Layer 6 of a small transformer language model trained on English Wikipedia (11 layers, counted from 0, width 128).
A neuron adds its activation times its output weights to the MLP's output. To switch it off is to set its activation to zero at one token and run the rest of the model.

Output weights of the MLP neurons that the questions are about. A number n stands for n times 0.0015.
n75: -14 -109 256 140 165 -101 78 -56 -77 52 48 41 -74 121 -63 207 134 48 -51 269 -28 -20 -117 21 62 -47 155 -107 37 -107 56 -100 0 135 -14 -116 139 247 -135 -101 -82 162 135 11 -111 -32 -162 44 -97 -40 351 -123 -269 268 -39 55 -128 45 204 -15 -58 -169 -258 76 -45 -107 181 0 68 79 -33 -66 -176 -88 49 24 -83 75 -103 143 119 69 -145 299 60 4 45 102 7 -78 -114 83 56 92 247 -22 131 -138 -147 -17 96 3 -100 27 -63 215 39 87 -140 -48 111 105 25 -7 71 -118 -38 -137 -176 4 -31 21 -11 179 -59 -28 -40 48
n92: 62 54 146 -88 87 -7 -70 72 -50 27 65 -65 7 71 65 -68 -98 -161 30 -3 108 236 -135 -257 18 -46 -72 20 89 112 -10 -7 -122 -45 -186 -185 292 -61 10 -99 252 131 0 -10 71 -31 21 -43 -44 -258 52 -22 168 -148 -77 -64 -149 20 144 -179 -17 -27 -98 169 -51 70 184 241 -17 63 -61 -92 -148 -21 38 63 -110 -57 -101 -123 18 29 -21 -236 -33 -54 -30 226 156 -188 -111 99 -203 155 -127 39 -10 -14 51 260 -93 -100 -175 54 -161 54 184 52 -65 -22 -95 102 -175 -145 104 -199 105 197 119 83 23 14 7 -10 -105 35 39 25
n191: 182 -254 65 166 -199 -48 95 -72 71 218 -259 28 178 215 131 -137 -61 29 29 120 84 96 -110 -161 -105 31 60 14 -23 164 7 -107 159 -121 102 112 -190 -106 149 168 -69 -68 16 -72 -22 -64 -19 -78 21 267 -11 -190 216 -169 -130 139 -123 -93 -14 -122 113 -4 -92 -46 -211 27 -15 -78 26 19 -67 71 83 87 -23 -84 106 77 24 -4 188 70 74 -150 -194 -16 -33 4 179 -92 -145 60 -60 -79 -240 93 170 39 127 -164 72 -102 107 -165 -302 60 114 -108 105 36 -251 -37 180 51 23 35 -186 -116 -108 -4 -239 119 -34 157 -127 273 71 -93
n225: 64 -175 56 -89 -48 -60 109 26 -49 -97 101 74 -138 14 55 83 -69 62 -113 -124 -15 -52 -50 17 81 -117 -29 47 -27 59 -29 83 -51 -126 -31 -26 -106 161 127 -49 95 -139 93 0 -11 -9 -12 180 24 -63 50 -168 50 -14 60 105 100 -89 -30 45 -99 -9 474 -80 60 -80 -164 52 54 -228 -100 -92 71 -99 -108 87 63 96 -46 0 -12 -148 54 51 -168 15 -60 -160 111 -82 147 -95 -151 38 62 -108 103 -90 -84 -32 53 17 9 153 -52 138 -102 22 -133 -58 -25 -89 -118 -12 173 3 -170 -9 287 -27 -51 -6 41 -24 -144 88 -36 -29
n278: 157 -158 -18 32 142 -103 222 -35 -142 -48 -99 4 -73 75 59 106 -30 -51 -50 89 -21 10 -259 -149 21 -32 -132 102 79 21 10 -40 167 -59 104 -200 140 -44 162 38 64 -121 37 -189 -177 -101 59 14 35 89 -63 -16 -17 200 48 -121 -51 -51 -89 -199 -128 48 -57 -39 95 -42 -228 56 -145 -4 -80 -205 101 38 174 -7 -49 -91 207 158 -28 159 243 -82 34 -196 85 13 -119 53 4 -48 52 -167 80 39 48 71 -48 244 21 20 -85 152 -159 -102 17 142 -48 48 -17 17 120 353 32 -80 -51 -78 -253 -149 91 -95 -284 99 179 -7 -58 133
n328: 85 214 -77 -55 4 -147 -8 -77 12 34 133 -69 -12 75 -99 188 -200 130 -200 83 23 -25 42 -164 -47 31 145 -146 40 -116 -273 -16 -56 -146 48 -80 -124 -96 -376 15 179 -61 196 69 26 -15 111 107 -28 200 189 84 70 -41 -28 145 204 -94 11 24 41 -180 -5 -318 124 89 274 -33 204 113 -40 60 49 168 123 -93 -40 22 -28 156 -144 83 -71 -43 -90 52 -119 -4 81 112 -101 -125 -80 -54 -148 248 116 -228 228 -269 -35 30 -116 112 -79 -190 135 7 182 291 69 228 51 -64 4 4 159 94 44 -8 -183 -82 50 -39 -169 19 -207 -45
n389: -147 89 -74 -248 78 246 155 153 -21 6 32 74 105 -33 63 -176 -60 -58 144 -56 -70 65 -27 -83 3 -160 122 -88 72 -40 -220 25 -3 -167 29 -23 27 -146 -27 -158 51 -70 21 90 -101 66 7 113 119 -65 67 -101 92 -49 232 3 3 -7 -28 -173 32 -88 45 -72 -101 -108 54 204 -135 -159 -14 16 85 126 196 -58 90 26 -94 190 206 -183 96 10 -14 118 132 64 10 0 -161 26 17 -13 40 -96 127 -48 -20 171 380 -29 -36 -19 48 35 214 -28 -26 -56 95 -39 -64 -7 34 -173 23 271 130 38 -71 -40 224 -202 -80 63 35 45
n399: 310 78 -76 92 -15 4 -237 -128 -47 -92 -175 -147 48 -59 41 92 -93 -114 120 -7 -103 106 -38 165 -232 89 19 75 -51 122 -19 159 133 53 317 -94 -110 -51 -80 15 241 56 -261 15 67 26 -128 19 -205 116 80 -42 -83 -77 -238 51 97 264 71 239 117 -85 82 89 -100 27 152 192 -95 119 -28 0 118 -260 19 -44 -39 -22 102 26 -215 278 -147 27 89 -39 -147 25 122 0 -72 33 75 -403 -77 159 48 132 108 205 -11 -7 107 66 7 -4 125 -158 -131 28 -39 -146 -84 -134 -8 100 56 35 -126 209 -59 -23 243 -92 -28 -106 -67 7
n404: 71 -49 236 38 132 -47 -55 20 74 143 -75 75 11 77 40 7 90 -26 -3 7 -31 -76 27 30 -153 143 -122 16 151 0 181 64 0 -106 78 17 -44 25 31 114 -76 -88 68 -167 -200 -20 20 -224 -115 35 -99 -143 3 -83 217 -99 7 -90 -80 11 23 23 23 -26 -173 -117 -82 -99 -217 -117 -39 -130 -114 277 180 210 -51 53 205 -49 38 -207 -139 -156 25 4 -56 -222 130 -31 -3 20 200 -20 75 -59 53 21 272 128 20 7 -152 86 -30 125 51 -126 114 240 -32 60 120 -60 68 157 -64 -118 107 -160 30 -227 137 -110 175 -102 -137 148
n421: 88 30 77 -232 -75 76 85 -135 111 -4 -128 8 -38 36 193 -190 -226 118 -120 141 -22 -203 37 237 -218 222 237 265 -148 89 14 15 14 -55 -21 -193 0 -164 74 167 134 -135 -113 -151 11 -172 -102 75 -27 -135 -132 101 -231 -96 126 149 -242 7 -83 -95 -145 132 -164 -52 -86 163 37 -3 -131 -82 -160 47 -233 -73 -81 -184 -52 64 -19 81 -22 -23 60 -101 20 88 14 215 159 -22 -252 217 -124 15 -30 124 -90 26 -36 -7 62 43 -61 164 109 204 -40 -7 -123 174 -104 54 45 77 -74 -80 72 -15 -60 184 -18 186 129 97 -39 55 0 -90
n468: -246 -151 -177 -142 29 131 -174 -83 35 -52 -59 -94 153 13 -155 -133 41 32 -48 72 13 -227 57 -119 -194 -65 92 73 65 -84 -20 147 16 -123 42 56 184 48 101 170 138 -33 155 -50 -202 -70 7 79 -21 -166 87 110 -19 -55 -157 93 111 16 -69 -159 109 -110 58 22 3 245 -40 181 -51 -78 -10 78 -131 -119 -116 39 -22 -10 -24 22 -17 -86 -119 68 -82 -66 -116 -3 -63 285 -137 -203 133 -30 28 -89 39 -109 -118 -72 -110 -3 178 58 89 94 37 -76 36 -165 161 -69 30 97 -77 138 23 -3 -60 -219 16 40 264 -202 94 -37 190 -3
n488: 120 167 0 236 -109 3 -32 217 -15 14 -48 41 -15 55 -115 24 -63 -109 75 69 -32 -112 64 31 -94 108 126 187 -36 142 -7 126 48 -46 -74 -90 343 124 -32 -194 -32 17 -93 137 -127 -39 -21 -47 155 143 187 -6 -90 -79 -49 58 279 -110 73 -139 -44 7 228 56 -75 -18 -39 23 -44 57 -117 -59 93 -112 -109 -132 -46 245 -278 20 -4 -76 -76 -79 79 198 147 122 -39 -96 71 -62 -53 45 -16 -47 123 -68 10 -66 -14 139 171 -20 82 -151 0 -117 -222 -141 163 184 32 -55 124 -138 17 0 94 -154 27 -202 145 -355 210 106 127 -115
n499: 57 103 39 -134 80 -3 25 35 104 -49 -150 -11 -205 49 113 -97 -30 31 192 39 50 -93 32 176 -47 -4 159 -81 -129 0 -245 -183 -56 78 -41 -53 190 -22 61 11 173 -46 140 -4 -7 -89 57 -241 82 76 -25 -62 37 -55 -53 -313 -112 21 -81 81 -10 31 -101 -37 118 -230 79 57 186 51 152 -70 177 124 -25 -168 17 176 92 0 4 -132 -131 69 0 -11 -142 154 -7 -75 11 -98 -184 25 -43 -11 42 -25 -260 0 -142 76 -135 -207 10 228 264 20 -120 -184 13 42 -11 134 -79 -422 -11 218 20 138 121 -83 -4 191 63 196 -70 200
n501: -49 -61 42 74 13 -99 -35 231 235 68 109 -84 163 -20 -82 3 36 54 -17 -96 160 88 0 -38 36 -117 34 -16 22 7 -58 -230 -170 -66 -20 -206 7 -25 45 -51 -105 3 74 -250 -24 114 48 -78 35 0 52 -86 73 243 68 -10 102 -170 39 -83 3 -34 -84 -16 -105 -102 241 10 -17 -42 54 17 -60 52 -416 -121 -10 185 -101 -60 -208 -86 -260 -187 230 4 -77 180 -14 35 -17 109 -124 24 -102 -89 -41 82 -89 48 69 94 -71 145 6 -33 -76 194 65 77 -260 -14 -130 -4 -77 216 82 -311 209 -105 94 81 112 -21 87 -42 -14 148
n504: 130 -184 9 -102 38 48 -67 105 9 -130 -54 121 136 6 -21 92 -3 76 -41 3 170 -68 -164 -75 -115 -152 93 -40 -244 101 -104 29 115 3 195 -69 -46 60 -12 15 -77 -202 83 21 65 75 42 -56 -83 77 -112 97 -78 -156 22 -141 -50 -6 54 110 3 250 139 -46 -145 104 27 28 117 107 13 122 80 -84 24 -44 23 -91 113 157 -37 84 -102 34 48 -186 -103 -119 76 0 -125 -155 -42 -205 100 -115 6 108 -30 -99 130 61 -71 -41 -19 162 76 60 -114 -105 -29 -21 -28 -98 -116 24 -92 160 133 32 -138 18 -76 73 -121 88 166 192
n506: -37 -134 53 126 21 -152 146 15 119 -60 26 13 71 -12 -15 175 -23 -63 -80 -67 96 14 19 159 149 -28 230 -102 32 -62 67 133 -42 -37 -33 -31 37 -112 -196 -37 -191 -156 -13 -155 -60 -163 28 -136 3 -126 71 37 150 -27 -43 -66 55 88 -41 58 -27 -42 421 -29 -99 -3 -16 -49 -131 -6 19 36 271 80 -6 0 -87 -12 42 -173 103 -41 -63 3 -49 -84 -24 -65 37 -12 103 197 -218 -104 -14 51 -142 -142 -3 -37 -96 -15 105 144 -39 159 -3 -155 -88 -6 73 235 187 132 -87 -7 -82 -82 -97 81 21 -16 -102 -12 84 34 285 98

Each question names a token from some text and the token that comes next. It shows the activations a of the neurons there, in the order above. A number n stands for n times 0.012.

Then comes g, the gradient of the next token's log-probability with respect to the MLP's output, scaled to length 1. A neuron's effect is roughly proportional to its activation times (output weights . g). A number n stands for n times 0.00075.

" p", then "op"
a: 0 -5 -9 17 -7 -13 -14 -11 53 -10 64 -3 -1 -6 7 86
g: 57 -114 151 -178 -19 57 -28 -109 -8 45 -22 8 -179 -4 60 -68 51 117 92 128 47 35 -11 45 -91 71 59 13 -11 -5 62 -69 -17 -30 22 7 52 -270 -76 -102 -63 161 71 21 -155 43 38 83 38 -154 -170 -51 -152 23 199 30 -45 101 53 -51 12 323 -105 -32 -28 -139 -83 -166 86 37 -358 171 -10 -137 73 -130 -46 159 -54 280 75 27 -39 282 -141 20 20 124 61 -27 17 -79 57 -101 117 -27 -129 142 163 211 -226 18 -65 37 -183 -47 -117 89 402 -74 -50 67 210 42 -139 96 167 -55 -129 -142 -126 136 32 -41 -120 -187 5 -16
Which neuron, switched off, raises the next token's probability most? n506

" C", then "al"
a: -10 211 -14 -13 -2 -8 -2 -3 -5 -5 -2 0 32 -9 -6 -14
g: -133 -91 -264 85 -16 -31 19 -223 -112 54 148 -20 0 -214 197 44 -71 145 79 -23 20 -192 109 -32 62 -32 51 86 5 143 109 169 -57 -119 -109 106 -99 -21 68 -83 203 -197 113 -130 -93 -54 -76 30 61 -242 20 28 97 230 49 109 -7 -5 -54 -42 57 -113 -11 95 119 -71 63 -47 -25 131 -14 30 -159 222 -55 -40 83 12 7 -54 -242 -56 -145 -219 66 139 -151 183 -101 -44 -165 -48 -113 4 9 -149 193 190 56 264 -49 -62 -60 8 -61 -28 -127 73 11 283 130 24 100 135 -41 -121 -25 -28 44 -160 244 194 170 20 75 -145 -206 -98
Switching off which neuron hurts the next token most? n92

" F", then "en"
a: -4 164 130 -14 0 -10 -12 -1 -2 -13 -5 0 189 -1 -4 -2
g: 353 88 51 169 156 -15 -20 44 36 -185 -21 -152 -43 -116 7 -132 -58 -130 99 59 9 -102 -115 48 151 -127 135 -103 -17 -70 -45 -132 -67 187 -96 -106 -62 -24 -82 19 139 239 -117 3 144 -46 -238 -58 73 -9 -99 -71 -103 2 86 23 -111 -53 77 -1 -177 22 -60 110 -25 -177 -196 -76 -108 -7 31 129 43 -45 59 31 -21 -157 -10 173 112 -135 -78 61 5 -191 -173 40 127 -104 -66 -17 134 -115 55 187 217 -152 226 89 -11 58 121 145 283 135 84 22 -178 -108 11 81 -209 -151 26 238 184 203 -30 -90 -55 -48 -1 -229 112 69 38 70
Switching off which neuron hurts the next token most? n92

" the", then " "
a: -13 -12 -4 250 -7 -14 -12 53 -10 130 70 -9 -13 -4 -13 40
g: 149 39 -78 -230 7 39 95 22 -94 100 38 158 -10 -17 -73 -94 22 -67 10 121 -122 -49 -1 -24 -39 62 118 -44 61 167 -154 -58 -70 136 133 107 -19 -99 7 313 209 -219 96 88 71 71 -67 -118 -172 40 -69 82 23 -46 34 58 4 113 41 -387 211 31 68 13 -123 -151 -143 168 -154 114 100 -39 -176 -27 -305 20 20 62 54 -25 -51 -166 -167 3 252 318 31 -73 69 87 -45 127 -38 126 -193 10 22 -106 -123 120 23 -1 -114 34 -203 49 172 -2 238 -69 -96 -30 -44 -154 69 -73 -137 -13 76 161 -168 -86 45 117 -144 -44 33 25
Switching off which neuron hurts the next token most? n421

" l", then "a"
a: -1 -13 23 -1 81 -5 -6 -11 136 -6 -3 -2 -1 7 -5 -12
g: -121 24 110 103 149 -44 -143 68 252 46 22 -147 -132 -104 -19 111 17 18 -35 -103 131 13 26 -3 85 -25 61 -41 84 -13 -194 78 -103 -185 -224 178 201 -137 -1 182 124 -40 -72 -134 -91 -140 34 -28 -113 50 101 7 84 -247 160 88 -134 -153 -89 136 48 -128 86 -150 -63 -14 6 211 9 -97 2 -180 -80 29 244 -43 37 -193 -99 189 -38 -193 -73 -67 -18 -157 118 62 67 144 101 50 198 96 57 -173 -15 -62 -213 -99 7 9 -264 -103 -75 -25 -99 -205 147 166 -19 57 75 -57 121 193 -25 46 48 -140 175 4 195 -25 30 220 57 157
Switching off which neuron hurts the next token most? n404

"3", then ","
a: 0 0 -13 -5 39 -7 90 -4 -2 -7 19 -2 139 -3 -9 -11
g: -129 -117 56 95 77 -11 -11 -135 148 -221 141 -64 -81 99 -172 -21 -67 -136 -34 -162 105 -37 -77 122 96 -131 -29 -279 46 -227 8 35 -83 -71 54 9 -85 61 -90 -113 31 -143 185 109 28 -66 4 -1 112 -27 86 -61 -117 105 -30 -17 -73 -34 -82 72 -174 168 -40 120 95 38 -78 -10 130 266 -157 12 -45 97 94 112 -109 -38 160 111 -84 80 -47 83 -229 32 6 240 204 -107 92 259 -82 127 -225 -16 16 -54 -2 95 -26 157 -38 -54 -168 -117 71 96 316 -109 140 -127 193 -78 -70 -110 -42 -183 18 255 -34 -223 -65 78 -4 60 83 186
Switching off which neuron hurts the next token most? n499

".", then "9"
a: -7 -2 -11 -1 -1 -13 -5 12 -3 -3 53 320 173 1 -13 25
g: 132 2 87 35 27 103 -158 -126 74 -188 137 -335 102 108 145 -159 -93 -127 137 6 -75 -32 -12 39 -215 159 35 175 -237 78 118 84 -75 3 95 -255 121 -14 41 -72 -83 123 -131 -60 103 -155 121 -43 181 40 -22 134 118 -136 105 163 -73 -71 66 198 75 31 -179 127 107 105 -45 30 51 126 -167 -29 36 85 -81 -146 -90 95 -18 -161 29 113 -28 25 97 108 22 -216 266 84 -163 152 329 55 -206 -214 -21 -144 -112 7 -81 148 -22 6 1 -55 23 48 97 14 32 -31 -194 2 -156 -129 20 -35 -79 -22 12 -116 -34 -71 94 57 58 -169
Switching off which neuron hurts the next token most? n488

"art", then "is"
a: -1 -3 -13 -13 84 -3 -3 49 6 -8 -9 0 0 -11 -9 -13
g: -80 185 66 -42 207 -122 -9 -46 165 112 73 39 92 -146 153 -29 34 8 -22 -31 66 -203 -48 -132 -142 -95 -44 128 -72 115 -170 -56 -62 10 -237 -2 -133 25 42 -211 -86 67 36 -140 -179 175 -46 -156 -127 91 -10 -135 177 41 23 -4 22 -2 110 85 255 5 -24 158 -103 -112 226 114 -153 -213 -102 164 38 158 53 95 181 150 -34 -149 -41 79 144 -109 85 -28 -131 8 1 -14 -85 201 -12 -6 -7 -108 -19 -183 -59 -69 254 6 110 -143 108 129 -31 -148 -129 125 -108 47 -83 -47 175 -137 -285 36 -1 247 55 6 -48 -155 159 157 -86 100
Which neuron, switched off, raises the next token's probability most? n278

"it", then " to"
a: -2 0 -10 -4 57 -13 -8 -3 0 -7 -12 149 -3 -9 -11 -6
g: 32 -65 17 -157 42 -102 16 39 123 142 14 158 -90 8 133 -14 111 -52 195 124 49 -287 -37 8 -19 155 23 53 -38 -175 57 176 259 -10 72 -69 -26 53 46 244 41 -73 -102 -26 34 91 -77 -31 -26 -120 -416 -3 21 154 29 -250 7 -205 176 -21 13 36 105 86 -3 161 41 141 111 47 106 58 -82 80 -183 -118 47 -50 33 -36 96 -156 -10 -56 19 -307 31 148 -54 -16 224 0 -220 -90 -25 -23 -18 64 -4 -138 -69 -78 -162 124 -185 -56 84 78 -55 -127 -67 -78 -193 96 73 41 96 20 -244 209 -49 197 -233 -19 -16 71 128 -61
Switching off which neuron hurts the next token most? n278

"t", then "ed"
a: -8 -8 -1 -3 138 0 -6 -7 -5 -10 -6 -1 -13 -7 -11 197
g: 53 67 -139 23 46 31 -156 -168 81 9 5 -157 193 -55 36 30 -174 -64 -109 54 87 111 -106 -5 -201 97 14 45 154 -31 -193 58 -35 -78 83 -97 -31 -29 44 -50 -25 36 15 -83 -78 -188 -5 200 59 5 -50 -60 -63 62 87 -8 28 -152 -31 -125 32 60 -34 253 -106 205 50 -51 156 -8 -12 40 115 -145 259 -205 17 27 -170 172 37 67 173 -159 -147 -73 -39 -19 157 -141 45 -256 309 272 -174 125 -214 -159 -39 21 -103 81 0 33 120 150 -222 124 -8 153 148 3 -91 143 165 -15 -101 84 83 -152 40 -165 -132 -52 122 218 -71 -68
Switching off which neuron hurts the next token most? n278

"ec", then "l"
a: -1 -11 -10 -9 0 -2 -3 0 -1 -1 -13 103 -6 192 -3 -12
g: -69 -141 164 -11 115 -80 52 -145 -96 -58 -5 315 211 82 -91 45 91 -112 39 -230 -77 20 -153 -215 187 -311 88 142 3 58 46 -25 34 -198 34 -42 251 -115 41 23 102 -174 49 36 -33 41 36 130 104 28 147 155 -148 -109 -63 -15 59 410 -85 181 -98 -27 -152 -111 -74 -45 106 -198 83 -8 -40 -82 42 -47 -40 -95 -3 88 88 84 -267 -174 -60 -82 -56 25 131 -5 -166 72 -43 -44 40 -13 -289 67 5 -70 3 -143 -118 85 -52 21 41 149 43 -57 76 159 -80 108 -165 124 180 -45 -125 79 64 184 85 46 25 51 31 -32 52 -46
Switching off which neuron hurts the next token most? n501

" a", then " com"
a: -6 -12 0 72 -12 -10 -13 -1 -11 131 -13 -4 -1 -14 3 51
g: -7 -72 -103 57 125 -106 154 179 -63 0 216 118 -21 -151 262 110 -48 257 -12 -113 -79 -166 42 171 348 -77 -121 -100 -39 46 -58 40 175 -2 21 12 23 -12 -194 61 17 -25 79 198 -30 202 -91 -76 -144 -124 -107 130 150 -99 162 -184 52 78 -155 64 245 -168 183 37 -301 -147 -169 -110 42 29 -13 -93 -247 -120 -77 78 -97 -255 24 -19 191 -75 81 -25 2 131 -12 -71 -80 102 188 -27 -53 90 129 -45 -69 88 -36 148 59 -54 -83 44 117 47 33 -16 -40 -33 -50 -130 84 -36 -40 -54 -21 -90 -24 -96 49 -39 88 -37 -86 -47 -201 206
Which neuron, switched off, raises the next token's probability most? n421

"er", then "."
a: -8 -1 -9 -2 -10 -3 204 0 -7 -11 -6 0 -1 36 240 -12
g: 31 -167 145 61 -32 -141 89 91 229 -113 -216 46 136 -99 215 180 72 -42 -158 -187 88 -13 -216 -68 -81 370 73 101 -6 -17 89 -1 102 37 53 -15 -67 110 -46 152 142 24 -65 -95 -55 87 -57 72 -136 65 -83 -24 -196 -255 -7 4 -52 -150 101 -29 -107 24 68 5 -25 118 -8 -114 210 -276 248 76 8 5 134 52 -99 109 -182 27 -54 -68 -124 -201 105 47 -102 -53 -195 101 -256 -80 38 -64 -69 5 49 -110 1 -68 8 65 90 153 4 -33 -97 128 -85 -40 120 18 -14 -238 18 -50 7 6 265 -26 218 152 201 -107 -41 56 -19 -5
Switching off which neuron hurts the next token most? n504

"ish", then "-"
a: 0 6 -12 -1 -13 -9 -6 -2 -11 -6 -1 0 -6 38 72 -3
g: 107 -62 103 -78 -45 233 -25 -22 19 -85 -43 254 38 55 -26 281 129 -3 -75 56 -50 36 -59 -105 -86 -100 -73 -128 -199 133 -79 -23 -91 -97 144 31 -31 -149 -227 119 -86 -7 -5 51 29 115 -112 -54 -58 197 -48 143 -31 21 89 -227 158 -47 252 -110 66 39 -137 -31 37 -6 -112 -19 -121 -8 -265 -48 258 106 -8 -57 -107 23 258 -18 105 -95 163 120 -98 -69 -39 -85 184 48 -71 50 454 124 -82 68 45 103 76 101 -22 -102 -46 -86 -89 -92 -85 146 39 273 -113 23 67 7 -110 68 24 3 -94 -101 -82 -44 -124 -160 44 -188 9 -165
Switching off which neuron hurts the next token most? n504

"ad", then " with"
a: 169 -1 -13 367 34 118 9 -3 -4 -8 -4 0 91 -1 -7 -8
g: 144 192 62 -27 169 -96 -266 200 5 98 -167 -66 -52 250 103 36 -78 -81 -101 129 -146 -57 -39 120 103 118 -11 63 -32 -59 -224 85 -84 0 -39 -165 -25 -89 300 -17 81 91 -86 -167 230 -149 173 171 -50 -5 -145 95 -102 301 158 -112 -7 38 65 21 -30 -11 44 0 46 153 60 -19 -135 -177 -143 -348 -50 -9 134 -27 78 -94 -101 89 43 -7 154 -219 115 -120 101 -58 96 -193 -186 -101 -155 -82 -65 7 28 -11 19 136 -166 7 -20 -59 -60 136 -28 179 5 -93 -74 -51 -109 -23 -34 78 5 -9 118 41 -72 78 48 -119 140 228 -30 66
Which neuron, switched off, raises the next token's probability most? n75

"ing", then "t"
a: -1 173 -11 -3 -4 -1 141 -2 -3 -9 -1 0 -7 -6 -9 39
g: -294 37 -102 -72 -26 59 199 -8 132 -51 -100 -19 250 -147 22 -158 106 27 -61 -128 -2 -149 48 -127 178 -89 79 -101 4 -82 -168 221 -23 -38 -20 -223 -11 -231 -20 -249 -88 29 35 -3 93 47 40 -111 72 27 87 61 182 153 -112 49 -96 75 20 202 174 13 -154 -123 -94 74 -47 -7 -104 107 -62 -45 154 89 -45 -95 134 129 -131 11 180 104 37 139 5 -95 220 -37 88 -158 -221 257 214 22 76 -64 -194 188 -169 -27 164 -1 -50 -195 77 -73 -30 -49 59 -20 5 111 -29 113 -60 23 14 84 -237 1 92 47 92 -85 -242 120 117 -17
Which neuron, switched off, raises the next token's probability most? n92

" in", then " that"
a: -5 -12 162 -7 -1 -2 -4 -6 74 -4 -1 0 -6 -3 -10 155
g: -129 -108 34 50 21 -47 180 -106 173 -72 -195 -57 -62 140 232 -27 -131 -58 -5 156 54 -172 32 -80 58 -109 -249 -16 -122 -14 176 43 96 -2 156 -136 -71 -139 -125 80 0 252 -128 -9 -21 118 -104 121 118 117 -168 -13 175 -130 242 -20 -83 -72 -18 286 147 -11 -9 -166 -87 68 -24 114 195 44 103 -156 -148 231 -34 -26 -57 -42 -46 86 28 45 -257 110 -106 63 54 155 53 -65 -70 46 80 -49 29 66 38 10 -52 -22 -352 -63 -125 -135 -299 69 24 116 -47 -56 -157 38 74 16 -83 59 27 -54 42 229 -26 207 -150 20 117 -20 84 -5
Switching off which neuron hurts the next token most? n191

" E", then "n"
a: 4 55 -13 -14 -7 -2 -10 -1 -6 -4 0 0 -9 -6 -3 -12
g: 40 -20 -45 53 -47 60 -70 158 82 82 37 -231 80 30 -58 132 -33 -169 -153 57 28 -70 83 308 63 -89 -160 156 -93 37 175 185 -233 25 129 -22 -122 -148 73 -11 136 15 -81 -132 -31 60 123 47 131 -360 -6 207 116 -293 -171 278 30 82 -67 -25 -228 1 10 3 78 -3 30 56 21 -54 70 -102 -29 -42 -61 -231 40 114 -65 -2 82 41 189 -61 -77 -222 71 86 145 -56 -46 -21 -91 -32 41 72 36 17 -60 134 109 -118 113 -38 -60 40 -185 65 39 -9 67 -73 -59 -147 147 -187 78 -68 -27 -175 -159 121 0 -84 -127 105 91 331
Switching off which neuron hurts the next token most? n92

" \"", then "The"
a: -7 -4 -13 -13 -13 -11 -9 -2 -10 -1 -13 -7 -2 -8 -13 165
g: -142 -25 -76 -65 101 -115 -41 115 17 -14 51 -64 -63 -103 -217 95 -60 201 126 -26 -146 74 19 38 136 -37 -82 11 -93 40 -153 38 80 -36 165 112 105 -17 18 154 -13 96 165 -60 70 -52 -17 -155 -2 7 -174 -138 121 -157 142 -227 219 -186 44 -99 -163 -62 138 118 -127 -130 -257 100 -116 245 19 29 -275 -34 90 25 -131 84 -246 93 -126 -16 75 21 -7 23 198 223 -162 322 110 -16 81 102 -46 47 67 9 62 -94 -47 144 98 -103 180 155 -22 -97 38 -7 54 -68 -148 105 5 -142 -96 84 -54 176 73 5 160 -178 51 -219 -128 3
Which neuron, switched off, raises the next token's probability most? n506

"b", then "ar"
a: -8 -4 195 0 0 0 -1 0 -10 36 -13 -14 -11 -1 -4 0
g: -241 117 -65 110 -81 98 95 223 91 -268 -55 -14 -185 11 59 268 -66 73 -48 78 -119 220 85 13 -130 47 -99 -133 -138 -96 166 -16 161 -84 -75 -91 132 118 93 -204 118 89 -27 -150 37 98 -40 -232 228 -113 -50 -104 121 -32 -77 -52 12 100 -31 51 -118 -52 -77 -12 112 -187 -179 16 -128 -40 -62 -85 69 272 122 109 79 77 174 -109 -167 45 7 106 107 -148 66 -78 -4 -70 -101 149 17 -54 156 -19 73 -10 260 13 50 -83 -55 -35 295 -63 -42 -80 -15 118 94 148 43 -68 -154 -142 8 -210 -20 47 27 16 -57 -51 79 -190 175 -159
Which neuron, switched off, raises the next token's probability most? n191

"or", then "ge"
a: -13 -2 -2 -3 -1 -2 -3 -14 223 -4 0 -4 -5 -1 -1 6
g: -267 113 56 155 -20 38 100 -33 22 84 74 82 -79 -31 111 -101 -97 -66 -37 -166 -75 -81 142 -122 78 -2 95 28 61 96 226 31 110 214 108 -126 -8 153 -167 169 1 172 -139 12 -209 89 93 -47 12 -187 -17 -80 147 128 -73 -124 49 -191 -1 -188 25 -121 81 -45 -71 104 -67 -112 -181 1 86 38 -241 181 -43 3 32 -229 213 -190 137 4 87 -215 12 -114 23 -58 -49 -235 -131 -44 28 68 69 -131 -22 69 -134 -139 -124 88 54 39 155 147 131 177 -23 -59 -56 -34 -118 -21 -42 -29 -174 -90 36 148 87 156 183 137 -201 42 265 120
Switching off which neuron hurts the next token most? n404

"ak", then "er"
a: -7 -2 -13 0 0 -1 -12 3 -8 66 -13 64 -13 -4 -2 147
g: -8 70 -19 29 82 -139 228 124 187 -210 -34 -64 223 -202 86 16 129 -34 -155 5 -10 54 5 88 -104 -72 92 -42 25 141 -245 200 -167 254 43 -100 93 23 -140 -35 56 20 81 -140 -178 42 -264 62 -76 67 16 -163 -85 36 10 -34 -116 -8 366 -8 -120 116 68 -61 176 33 -22 -32 -78 -11 111 -28 30 84 19 91 -15 47 -59 19 62 -91 -30 -146 -142 12 -241 -108 -24 80 158 -76 -81 60 146 -26 -82 0 -90 40 -188 -105 17 75 229 107 -328 156 43 135 197 -30 85 -176 20 -94 123 -15 -275 76 137 -146 -82 45 28 -32 53 47
Switching off which neuron hurts the next token most? n506

" l", then "it"
a: 0 -12 111 -2 -11 -9 -8 -7 115 -1 -14 0 0 34 -4 -5
g: 38 -134 28 -232 225 -180 -160 18 47 -99 16 -49 83 120 -13 17 -76 88 92 -33 -20 -227 11 -73 47 -159 -84 -70 35 145 56 63 46 198 -34 -49 60 27 180 -247 -126 90 113 210 26 -29 -72 7 115 -80 -111 28 68 -37 273 14 129 108 44 -129 -69 -111 83 50 -62 30 206 -32 185 156 12 -114 -23 -129 -162 -175 -90 324 -38 -52 180 -203 -402 6 -73 11 8 67 -61 -183 109 -147 -85 -127 104 -81 191 84 28 41 -68 176 -105 134 -57 31 47 24 58 -170 175 -60 24 -190 42 -150 23 -143 143 0 -41 44 59 51 -81 125 65 48
Which neuron, switched off, raises the next token's probability most? n191

"h", then " D"
a: 198 -7 -8 -2 -1 -1 -5 -10 -12 -5 -13 -8 -6 -2 -13 -1
g: 56 -77 14 -84 77 -278 -104 -37 -149 -67 95 158 190 -53 -295 -121 143 -23 -113 66 0 -18 -51 11 -11 -37 78 -168 49 32 44 275 82 87 -159 67 170 154 146 -162 -170 290 -175 -61 30 26 106 89 -126 97 24 67 -18 62 15 37 58 -260 69 10 -11 -58 49 128 -41 81 -9 21 -54 -32 29 -142 82 -48 255 292 -158 -8 -269 -42 -63 57 -57 -48 86 239 102 106 -174 54 -49 108 -277 -135 195 -176 -95 12 -154 -122 -52 135 -116 130 160 1 -3 113 48 -99 39 -68 -1 -59 -47 -34 -68 179 30 -47 -61 79 -11 0 -18 -190 51 82
Switching off which neuron hurts the next token most? n75